Layer 13 of a small transformer language model trained on English Wikipedia (16 layers, counted from 0, width 96). Numbers have three digits each and are written without spaces.
A neuron adds its activation times its output weights to the MLP's output. To switch it off is to set its activation to zero at one token and run the rest of the model.
A neuron's activation on a vector x is SiLU(gate . x) times (in . x), where the dot is the dot product.

Input weights of the MLP neurons that the questions are about. A number n stands for (n - 500) times 0.00097.
n0 gate: 266642638443708370573732488562426504476456531359412464364775345572549443756480476385167285388435745650513448636340567460470318528321648408488755547394641626447552469525426586500576443601540625568524516768488569662327471467537418252427533456307637636484504742500385232492419759764675500773
n37 gate: 351571429562373668419383435467253627419427623309689132496620357548570382391360593310634162384565484402513488680644528435350448722496590653716500658200634451642365683388469360615552488289440606648524660379787362436706594694467394369320594484619533314657399411512668371383549390508416576492
n84 gate: 420259251603164655452517452464442770443390440383700578300439354465429355572349421295649377504535530570694700606558394413477375397642648570914620727462911482487629656348525415385439718381301398530360734424666381268208571286344496637417642287397424518413421535353375460477482342399640708586
n91 gate: 678504539568411453530750336547509402513462508289713355458479461430457601435572445543422319492576821572686429532317561328615862558555674546454457443692295792714645290509354633504458411571562496616299363548625567307216777513389655348484547504644293359408533727751653625465433126352582600442
n94 gate: 867624749296809492623492377638596204451533648538403799447730504399587512508127602696614307508328680451336707512558611398599536552512413309479275440468463467705552500604389383600378392455544567472614444441790266628370322446384571718384517516664609492419512565687323471470619541512454532508
n109 gate: 517606424624675465221616570500522377517465449713453157646521739847429561650509387425379430599283321735376638882584614344537287326697261435430527653462630622387406308496702469610392364670448571521500603529522373521357676619557336518714298638551433606410565691755483313419439330168455556679
n163 gate: 391594289381632487605823400789279691301617466696340221500216626749407513500584626491576456599630330600326504298677416374766739521518320414474500670530318518613709450504643708704807346470590349655565449621491583410548377518425475574348566642394344540336487496593646616612819378216536332547
n197 gate: 486514459618602580456461376504507447489352556463306446238525372429518558542570609294381395718312766562649493657353440612427564486632521464704574592433370489449518573352598297433424493605407629704543718552426547305471452629669254449270445432493452456507504551493700489717213804584526607408
n202 gate: 441639607615367424623453344356606730641622523254631430486561627486323316210266641783534410346557343202480696477586537547361445523419614317211677523229236666561542260620719332514453772245528536328025570482602438546350409433400678699357595486565490538196523359524384645388491391164301248278
n223 gate: 424232567770333654456629522691465390500604797500599345797642468551619330366566448204446587423383611587472483676619652348367364419548542461544509572360548806696320224629652558492284403544332517259552530617594317590266584730500825623619443444645487442625448365385530140545836648474460422479
n0 in: 619629245651675267426496533736525407717368532331484610324529325606500459484375442412513479443537363442700271198429416521696464569512337336392521408488685670690690362399640592621529500525577619671389492449386401609430600328642404517543413390532542429557389385320614327241935847575402427783
n37 in: 483500429679491509586296388631151760398526400513470390343419362483430457290509629443381621661787424478459474483679562321183613454258810462397251337483834556817479570570662382500547470792631488297376606512746517483509630605348579569516803390643491513419376449274728421367311534354500602605
n84 in: 574748500403833601735718682754646626795213481495301458310391376429369692307616352500224534306404486529414168537665440276540406570341380377572510663542514360610274482515278870579324582562514279500829533606637505687548301456510597331495544775491593607344371452287434471885418591582663689148
n91 in: 357482458450532613441701527619688632428446636362705345464740444327217302288318230363634441598442606536400665578569435531509258337255374455401372430596814482455628642491622527671791177459318569358518589509675640311540482816774670500530473264685551216549603370423575362653559730292570415809
n94 in: 411582699402673496412608555560897529521575590333550632454446496277334643661224466645465643583676627424659350585619663646345541631415544650513619508308542437525343258449691568586475305672326419616634376589453344595041572432717296627671708724697732487492592534542550513418643353348444529607
n109 in: 318437562289407519579578556265387658560482460594646191486514452532387745606537118430467667304394234574549578691678518514291373613277713148370486356325454361661378566519558481644408332348468322304647673425420481224257514505505451324343947852446637552413390624794668439643361394449357322509
n163 in: 641699588413700591766730538698601583547405472442406444598500274789529533564562694260568434561316875514106458231293395104665449435533236505462553657523491419306625405457537437518538567415463418551623551514835438342575596606538408567281247289089466312238712542375458606407500486096359449319
n197 in: 849481520422244368685454631382660395531650429630508352599496671470308265552484600598548786189661421508382664626332522416634410353613519645427441616605665461635375710469541316534381621585409467473469519367583396481458777531621631465453488489654520433767374704457481575262334585620512515508
n202 in: 325510404565268599815335697225670399436368634575554447189384327427460751495500603560364495432593601495386592443375286476469572246535363680702510615772774238215876688350486830653446256628466486418701471623379613683549122375455181189625594500586440360675852289445577490723337593515429369644
n223 in: 355745434611528652249671299454597584278491345509292491356594500639685245723164586560505843554200549687697671487297438568423415451606596636674824473358727445586809570653407486323853804354338206603309464465295523513455509366523509537319403320580388546532495486445410598359623473614570721522

Output weights of the MLP neurons that the questions are about. A number n stands for (n - 500) times 0.00028.
n0: 729379541554475535578575625589503548246510440109781631697375483488383539491346290789723486475655559480310595571530578494414528576803311593448675664307454378408485523449522573418649164664630350211556301862544530161467678442395316407716512403604573538602624730608763972777598090816547715530
n37: 697197246359724485387705203686629598625346611407656545538412428429857576571577481490568825539395446622477945456616626477112431220545538504531686632399758302345253765595474465201512487381379480379655520817561480658461416573345417415535375205437537670288513437438511563333619575579325667463
n84: 259966792205471506327479268260554244243405540332617501765385751177497619470334408371523926642636475567413544683589478594404566399283510343231580362817660667509575274553487115540456264638833373687337351418392449342396708638640501319605358327718455485789335720918615403542660557679239460560
n91: 617528712748429391586407203349178456651395407486580669397629446798544428564629428687269527515160345492272625534350580479302608561702256316601571276196669140611331400411536694460482257424643438271557581628497520761395256415501534877575167680431852543381561343260459632519768309825295435390
n94: 581349388290513664354648264788535438541428387196567553397313357796431368612435569883402678536165318480831410624389163347703368397403493720438532452590541608467335473422454504328498190365380572354168557336609321547529134565794530619330601482264546464589823494399429152118276463481499400371
n109: 439547539415485513371703283530875408295517474430372349466372545579675524570697456273441247511564315571706406513600215471478453740381969602478458696504927685194527397317669618584296355713370527642598748550675465496935794457386293734324598657583716537651185440866518606625549288761476253460
n163: 431583353206286376733490223322450548303581175521122554476231223653488365410454217436583450119546684478606728784898447915488670569498363830622442473569582405799088622530746392151104557545438547350440339577453475473434508170487472567520423414628410618670475554660309348559354448296655633222
n197: 378445366518534752299565387638384673481664708418713439344342572409688589599179472666604256449501557279288288357350468502290560720467633442695510485525486668127414280520530725602567866648573401417434630344612416595523233346467487791452381427148517653389662375388501706493592586456211570565
n202: 752346650595604386261514973427533556395362676660793656442524511511601521463678496687740721636470495549427370398667069810629386630581374525489931337406204577535541474838388265821525215397571853644300517354191390538474643298597303398335459435357293281801403201534567127432411803355562448682
n223: 423428585167331151609444369608422388429621374722152602658425330617853471584413408553511534562376253645646781558542385455836464723614660462349106448361524511557254402357467381677083625390453687617516629763421720344829419514724446552516499522720826341429654602465528742432714427279536420651

Each question names a token from some text and the token that comes next. It shows the vector x that enters the MLP there. A number n stands for (n - 500) times 0.017.

Then comes g, the gradient of the next token's log-probability with respect to the MLP's output, scaled to length 1. A neuron's effect is roughly proportional to its activation times (output weights . g). A number n stands for (n - 500) times 0.00075.

"sa", then "an"
x: 449357386490706563554660398446689770336588657367526516414255505564419563493334617505569520469605557401459397487449585446159519491517565534571601553454596383483619485464452527437464177647513429517680534559647549415479715405613351420787699531621548330496485583609422685583360552464788398484
g: 571665244637561520465501340581355552470446498634660271280430386696619734544541668694665484361521547618693634493524458656477731622537400522483250651528789776562328490531409441430471575381342671463501427508609448511699350573327615449454410502801704695482632614703300510326575899564623624542
Which two neurons, each switched off alone, lower its probability most, in order? n0, n37

" the", then " lead"
x: 467506456620494489468536468253423461494582516363592342375427567586396360322461429375279673473212676533558466607385495414584615403655350530508549439471509500611478536240337395430454090534587514519514468431519497409428405733645583472449560515364477615611444561667498847572475552711600478491
g: 782493530316275689548534461524540569336381476595558364558527516658655529568462221527312491526392572477550659410402363622455654696737262311274872400352371403549567191457568599562445573430706559503681738519437511552242767321543162480591378602465233437464460544450707468566610451608444531538
Which two neurons, each switched off alone, lower its probability most, in order? n91, n197

"84", then " no"
x: 367514505542561546560633606256413613465554452328444485320528632573434614333677443562505775361232452506652560539521314522166373526499367390484583500574414602370401473362603756473456484558684495437586502579530388410480580737752573367323409555444416573596317451759503497625542600692410428507
g: 457621526638351586455690478558505490322258574481830571534545546396452773179463564345507557465447449714372409415301509561584710572509524707336491506507487351378625649460411426401422497537448682698528854386588782284580458459714640430687412586372342213608453587853432586392627581638284567427
Switching off which neuron hurts the next token most? n109

" p", then "ri"
x: 478515162452569672636612445666634423449619411385497285595710313572456537338410544611506391422647529435598657533320489501327534661596506411251437442552486478701291527404471484428445462610599617588371617458734423668567459556468508462507393289482513531766490324432335647629526634709567617469
g: 613342356527415744691547397425594650435496499388333495688536537656554574360506674526444651498430451572189254778372652423399656391379339161312587665368402385313395490579364504495439507514347406504506386226363616707579491433547638417360557467598908599407450273703456537644736346464375654541
Switching off which neuron hurts the next token most? n37

"ve", then " up"
x: 284470472569569641602577539583554573507465618334553370654514749575426464427620541286210469513173487554495561555378651555488557599710513544557427668448435491633396427316523269385324228577719510543504663453416503442341470646554457409355516349478288477567417395563445530642485558651530599786
g: 539632361366525327616503438378391486410578549355509358690623466730555356504217489482575380618507407573469749470659493733627397641674357378393444446261336541513355533487498277491571524417470228267644460609405345495830435487295403762398460347549541777559551282305226674638641324484281591637
Switching off which neuron hurts the next token most? n91

" tr", then "y"
x: 555610178633576567487530453523439332517643406337516465544559477536407374419515539632556730341229578534705631419412267405339541615486536394312462396409306644641308419454581459307518572536541632459329557583697577541524354591489339450511483519407387487510546264605342588567354501551847585376
g: 615793467110689652334317346340673302458683534240237693408657366327496438431471480539327412773429537634460479547427237689546556586658372655566500568678458564449482702452267510561591450445483396347702538493517416272511300387600589361520508292488713380501671568546408596410442321719602546454
Switching off which neuron hurts the next token most? n202

"tri", then "al"
x: 508460394615644485537715700795710410500590572699462439294314703535395465492536588374331645656506473390408766405545418450409609575579349369448380526547550467377676623425600438527303671566571539624363437464545508541578467735731277484458422477354495672558728482606438530668609505446725418671
g: 777524557468681472549416323393492327666459449377378504362589625363328510379534553042440451423616381339466715593588675544623513540449567660572667248581532373445457648560382777469589489504450533317553401340589441373392509515443750539605223307351619404815391672530548569658669682299499644798
Which two neurons, each switched off alone, lower its probability most, in order? n163, n109

"us", then "tri"
x: 400350182723490438563667684699741263519521478524586377390477693607347512394448362473471618676532641498568438482498493608677288406406481405415490627203398613542412541410520492563510448695352591386628348511456315532477453587501513485579584616356415375479513297590273682509429561471450445619
g: 606599413514358506520557512630605488319574260445455184631498534581494671305517566669362512509540557394342362684396581269543355768538558514638771597414358475229497229804434631505438349372381588597546799395235408561327718463713666565471658276436423506768534558729511546557481457352445318515
Switching off which neuron hurts the next token most? n223

"ct", then "ive"
x: 430379229596676488485527676534609405559531651545412290466590405576462785426604683526262312484517469659602600409449690558607518663545772570354681440577499546374473509143524554411479463546504666586512584570499532489405464880445360560556446476654440658469447431569319518510393414493457587497
g: 385326552419217464281476694482560777653477713400643702631662543336591748489410344508652437445315240426329453279370462601562360378582623565410773490767459803606411461590526348401515582537605398337624588518545560686221580474561519529429464706566603581596653528458271407300610748425295427504
Switching off which neuron hurts the next token most? n109

" co", then "mmer"
x: 671445521503513651749463639501687197535699426448525401704595546435436385487326527469458375432575558426650700413564551562506408609589475588452513486570343300679495553329312504406474551550750647579552591429636383540459438544467502625335302462340556364477492471532324736723429614785662400558
g: 370519356294335414440491413573386307747275440580493638684494555072733668444376557550769405788389440720480391621709572298487654402586568625524449552426732454503623507204590400519487435385453514514649429510423436598582454234461563593487396485687231499443530327509351582441691635369687221445
Switching off which neuron hurts the next token most? n94

"er", then "cu"
x: 521564405553392579611658371489635317519498513298473553604533409631533469556562600303210600302372654531622512474549509455315752543549464553637595519618469538446424681396455289484402320621464545552445395228568502587573661800474569345398471514325429551650409503624604790607445590630274541451
g: 430435645491530644559289423737478337342531755680647592860398375580511563589628387709686278540846484510511466361551547335518466147445649656562593473635498490722483468551617415327554435519500591542424554439616588673460799342615707328448528579554680517533540224530571449484483407483838529782
Which neuron, switched off, raises the next token's probability most? n197

"\n", then "The"
x: 531594396621436510551516702409542544561364525398491403499518742350428375476690538425328680488399534486547557773430473525550443463604392441569472566502468347769461384271523212392662214570762541611491532440553474497393473587617615446319464461412433578510597542636473825783273589582524523642
g: 510685553385546656417502380866540475593494669435534351429636605244746490326521525659519759535371816692355503560581419655490448435324471862631284385380296646462393497419637623499461351422393386179231360533450350615364522424351458592709474589390392438480404728527519438598381597652468276491
Switching off which neuron hurts the next token most? n197

"d", then "us"
x: 598434471552612360542421592535422441352424311469693308497569308518493411380514344500539636572502530635569502390525515757431458204463518472491436406378835441508506654377453637327692450449379546371429637268701338474342361617270537448509666546255474552525305540665377504560575496570500325602
g: 648502446560589401625526667518395469535377279579635492407562732480298651477510735491657235521661720453616606343399566380537486731568634736449419340510337424427339271372678680644315561689270616441288765496484226482487505703616364752528433590360345373492534555618477612894429628526600516465
Switching off which neuron hurts the next token most? n84

",", then " who"
x: 472446482666545621520647561347607605548753494395559433326379769316255513532559641293404625471246761332504429670203526518353595620463434534451440525365495339614519577237487371540582353436568457503486427471468424462405481640581506436576606610444451515712472628666433554590659438537581599406
g: 318503450380554285423611454483571473289599359469320371284846376528565587613430664407623603445416519487522619640421541696608675434379288526412565635679367579415767398532306584643614560387422536464348637582667220610561522545452332173761430589391424348336623324801514625607510318793422667548
Which neuron, switched off, raises the next token's probability most? n91

" on", then " World"
x: 470379479619455684517569697460477560492463507338426536534533623406403552402729547222164461403155591452656381497352509450355506428549355597517461437320463504723424587448470375488360316756840512479518467486624550394285512550765461517444418445386505360564552512537493440687408555564478442442
g: 591331689653590413522647318297174561617253676509592450309464686386393642689651249664578520469537544570444505487565368494534657263577374280640367570513536580441302603345375310345558453582662506529488410475329556495450492449373678761564739501553466848474184518557546585375631628285271359609
Which two neurons, each switched off alone, lower its probability most, in order? n223, n91

" Di", then "s"
x: 624261284496772728582493342600451269353658449412493503564492543439576594298505511275404556336381567671498530535445532629389416513414561475560484326490663461456668500246502612370506527443442649617510521465750459546400384673335449403559587475449653500548409593703575555740438731542413443394
g: 577231583314618474245176843565650446462591392606572664614532547774232558525417385479489449412479521372425510581498651375695319480796555588655379464297541637407577410510581888434311378634626595375537562499615387506394355326671318554788361517534564470533350373531608432407476682400555643672
Which neuron, switched off, raises the next token's probability most? n197

" Ch", then "ine"
x: 569580358540623635675495175426524393482489333425529545662602361540393557251516651507549645396451470528676612393520567366286528441428494351482500668454524675668263691400254440415486317357611525573355431419661517418498542602264377466520470482496571591626523306659480450707386731530629502473
g: 473652331241605447407892518658863515446410690470531558484639449509517585410404411640703404426442345414465498266473395390642354557336269598505623669395662543689493690438224133280522576488289522410322544638660683496380548445625598366551435381323387710474571615383446590323529689606452568532
Switching off which neuron hurts the next token most? n37

"n", then "et"
x: 539438490514465548405693349452573549605566289592405459543347576618188306577498647500544413606304613549577588567600428688220564778450355493698469571583497592700544642485637475376654335608420444544446448526501436399537457513579375341783589487577408410476494414420524655324586570582766622472
g: 540400468434597430531306317409226550479454456419446553380542162446440292411698426576429427673774576723494730494213510592520553643676483431549321421671658451471402510586512289490672524525313604437160550482775539795573415337154469352299429459457332402660771419628549526437414439520352479431
Switching off which neuron hurts the next token most? n84

" in", then " "
x: 355423478833494649453352632324409331542650462360625426526632521368402581514654544349395536507240689291534332568208547473350578469603485513462605413592439487604382460318501481453308296566679550473525374458591506422264390521680489425478592547371475383616447427534524405681443636487706328526
g: 356692369738330542290745435376503480490402590656395466562350391724374478539460350371281652497250703524503472468334317733476289676599266481491749403639602559405432520701522482516569455527409260510481618404480813300509731701691527579322441391485428460540326615557153642547504430706452625385
Switching off which neuron hurts the next token most? n223

"₹", then ")"
x: 485505329712517552556538497673293504420484685488636609437371508448395523452601573610524812403149694478575296587557430513341320612592476608388523425515468529496503469316452409600567253558790520497567568455470494500415645645534595527563619602608509333545455407741427627664285442717451479476
g: 476356327721560614436215536535634691491490558466369678494448722720471597300562410191397470482392383280563607398321632632119540787398502443478370498669606610408737497595596687434302376734557643493423490350494450307582639513559513496674546510538563429638600115446450405467271699353508617532
Switching off which neuron hurts the next token most? n223

"cast", then " member"
x: 280585398510785542391654365679615715547382500409375477570739265635613330541527523424358689463288512511611461430542513459317472530471425170523650379441585538499522570400493511413617369585521543657431547486375562420541474586552290533641405457513748438701314496675411272617547543614377413693
g: 412379558571363389338474463449680658465532607625564518449428461446318472549600475450531241306233554342610532369692686461630529594610395497306436618611535707498239306224265665646597573532816769386532516444421567422657671669434367558283393587391625385410030522473688300527502442568411590405
Switching off which neuron hurts the next token most? n109

"se", then "."
x: 234436565516537397634664679414557621600618596424364486653578759605361488512483676325203479576323560614727357549374539508494654632622658417528585712553525450717595545350492513556204412756649553501457606568604432402273661662558351378577497430500356519578497514565466513596467481608501549622
g: 754448417652757214708301440677529483340378430409192398430249498452467471295528590662518627573544299235590422370418590546402515286423590573600452560697634417575755430328610299441582556619578334468476219515605469346584556515461547645386471392516542346394365411100402331454429551786572601437
Which neuron, switched off, raises the next token's probability most? n197

" De", then "e"
x: 620429252495802652601487361436492237213546483396539684449265445646421476367505709513495495430422681543524469654418731457429412563385503620551565435405489367507484528362417605399470346422594617614643249475459472548289344673392672423548656522445742453509588606535421654494405608557405546491
g: 521513430384596626522737524709362655481598263548242534696381511397718483604639406524282612337376407785761414570375459284341574592650556150409401460675439632627458509635593412521430428589431684448403507527415653492507489582339346334544377688580420312484642556526352421584295481348251468073
Switching off which neuron hurts the next token most? n94

" Sh", then "er"
x: 533599368528590649661621242439424573538602508325568595583416434570278458293544681574544522528262562514844641607505541568218408474520620502381472469535672591488377575436298333557556353424538589532460482597650505587287454636428407369584653508530801351393482420572476616516379649556364659510
g: 237382625587746461501464604332397530424143293373260626530495500492309659493753248476258455578463444643678458562587753519621197497599641493547704398727341450496417551447554334666316479333488591660680522402303584375760265564424463416563548494495507419487303356512520377665249417527453480325
Which neuron, switched off, raises the next token's probability most? n37

" the", then " st"
x: 446513491608430555473552514372520430556515534321535416411530508593377474344505514399094591405036594624529541577354393434521545501619362496470545503472443526593503469294367369422448167552644604504457475482551466508504443707656533530392532379390473542505484519516519838630498654699662450510
g: 673791417653369463403645311525547572574645451442735606622582617829462593287669373562394549766499539554568194432537420513405702571652342264517578510408568534413419638407592477624375601587607360739263443581488638436414567413663484402370257565355481343189371448535372337432470794571781485359
Switching off which neuron hurts the next token most? n91

"ring", then " of"
x: 364341219561539398527607490607441437697388457303372478592602287639417556507581502502210446517274589540679461455458449590327438584715507518263545554469307585341691391489651584303510498494474534725408629634517479401543376602649297574524547549433558506438394480745439304624531627540688569612
g: 341527334757634533691387685609365859512620537334340367515435537560503468453590613342674475545594244565490510504404612548455798591415395449536504485410244596678460579274493630538542531232565512402517577578171565536501685483402409342670594698599546442384503663795385729477881504393325470692
Switching off which neuron hurts the next token most? n0

"ing", then " the"
x: 259429378633490510582585694649518748606427497467384570584568605612391561299556429332353483584274577438706386475373441524328513624606586447329493483427495484543429731502419466536374377568744518545409482614562501268326503654659495301456471414448520698606379435789426291615548446490633683417
g: 317301681416610795570349513503458554561362672521484491551733693309510634499690537331227434533483557547417566512297776324588492432341634722578433542351429521757243494658632633534370413631517700488584746466384386675289248356600269347675473636545428372489516558440710407377365654382497273474
Which neuron, switched off, raises the next token's probability most? n109

" in", then " China"
x: 462443444776400702487435611456480273547668490427634454579556546526338616536540510277380361509297662341603275505265539552298608583571566395579610346550367481592306606410436721510319202654606586468585470455558493497343483564738481460540511480400534480595490400480438416638251613345758479495
g: 325555352514534554568451488274284845490563605812380555384399614304316499668517629359615741599454440348448436509581455360635565406609741581617449514181433711506504576250187443569515405306396575585471437331603669351560404421324538568549581229548774728368484525518568242446426342472339414435
Which neuron, switched off, raises the next token's probability most? n223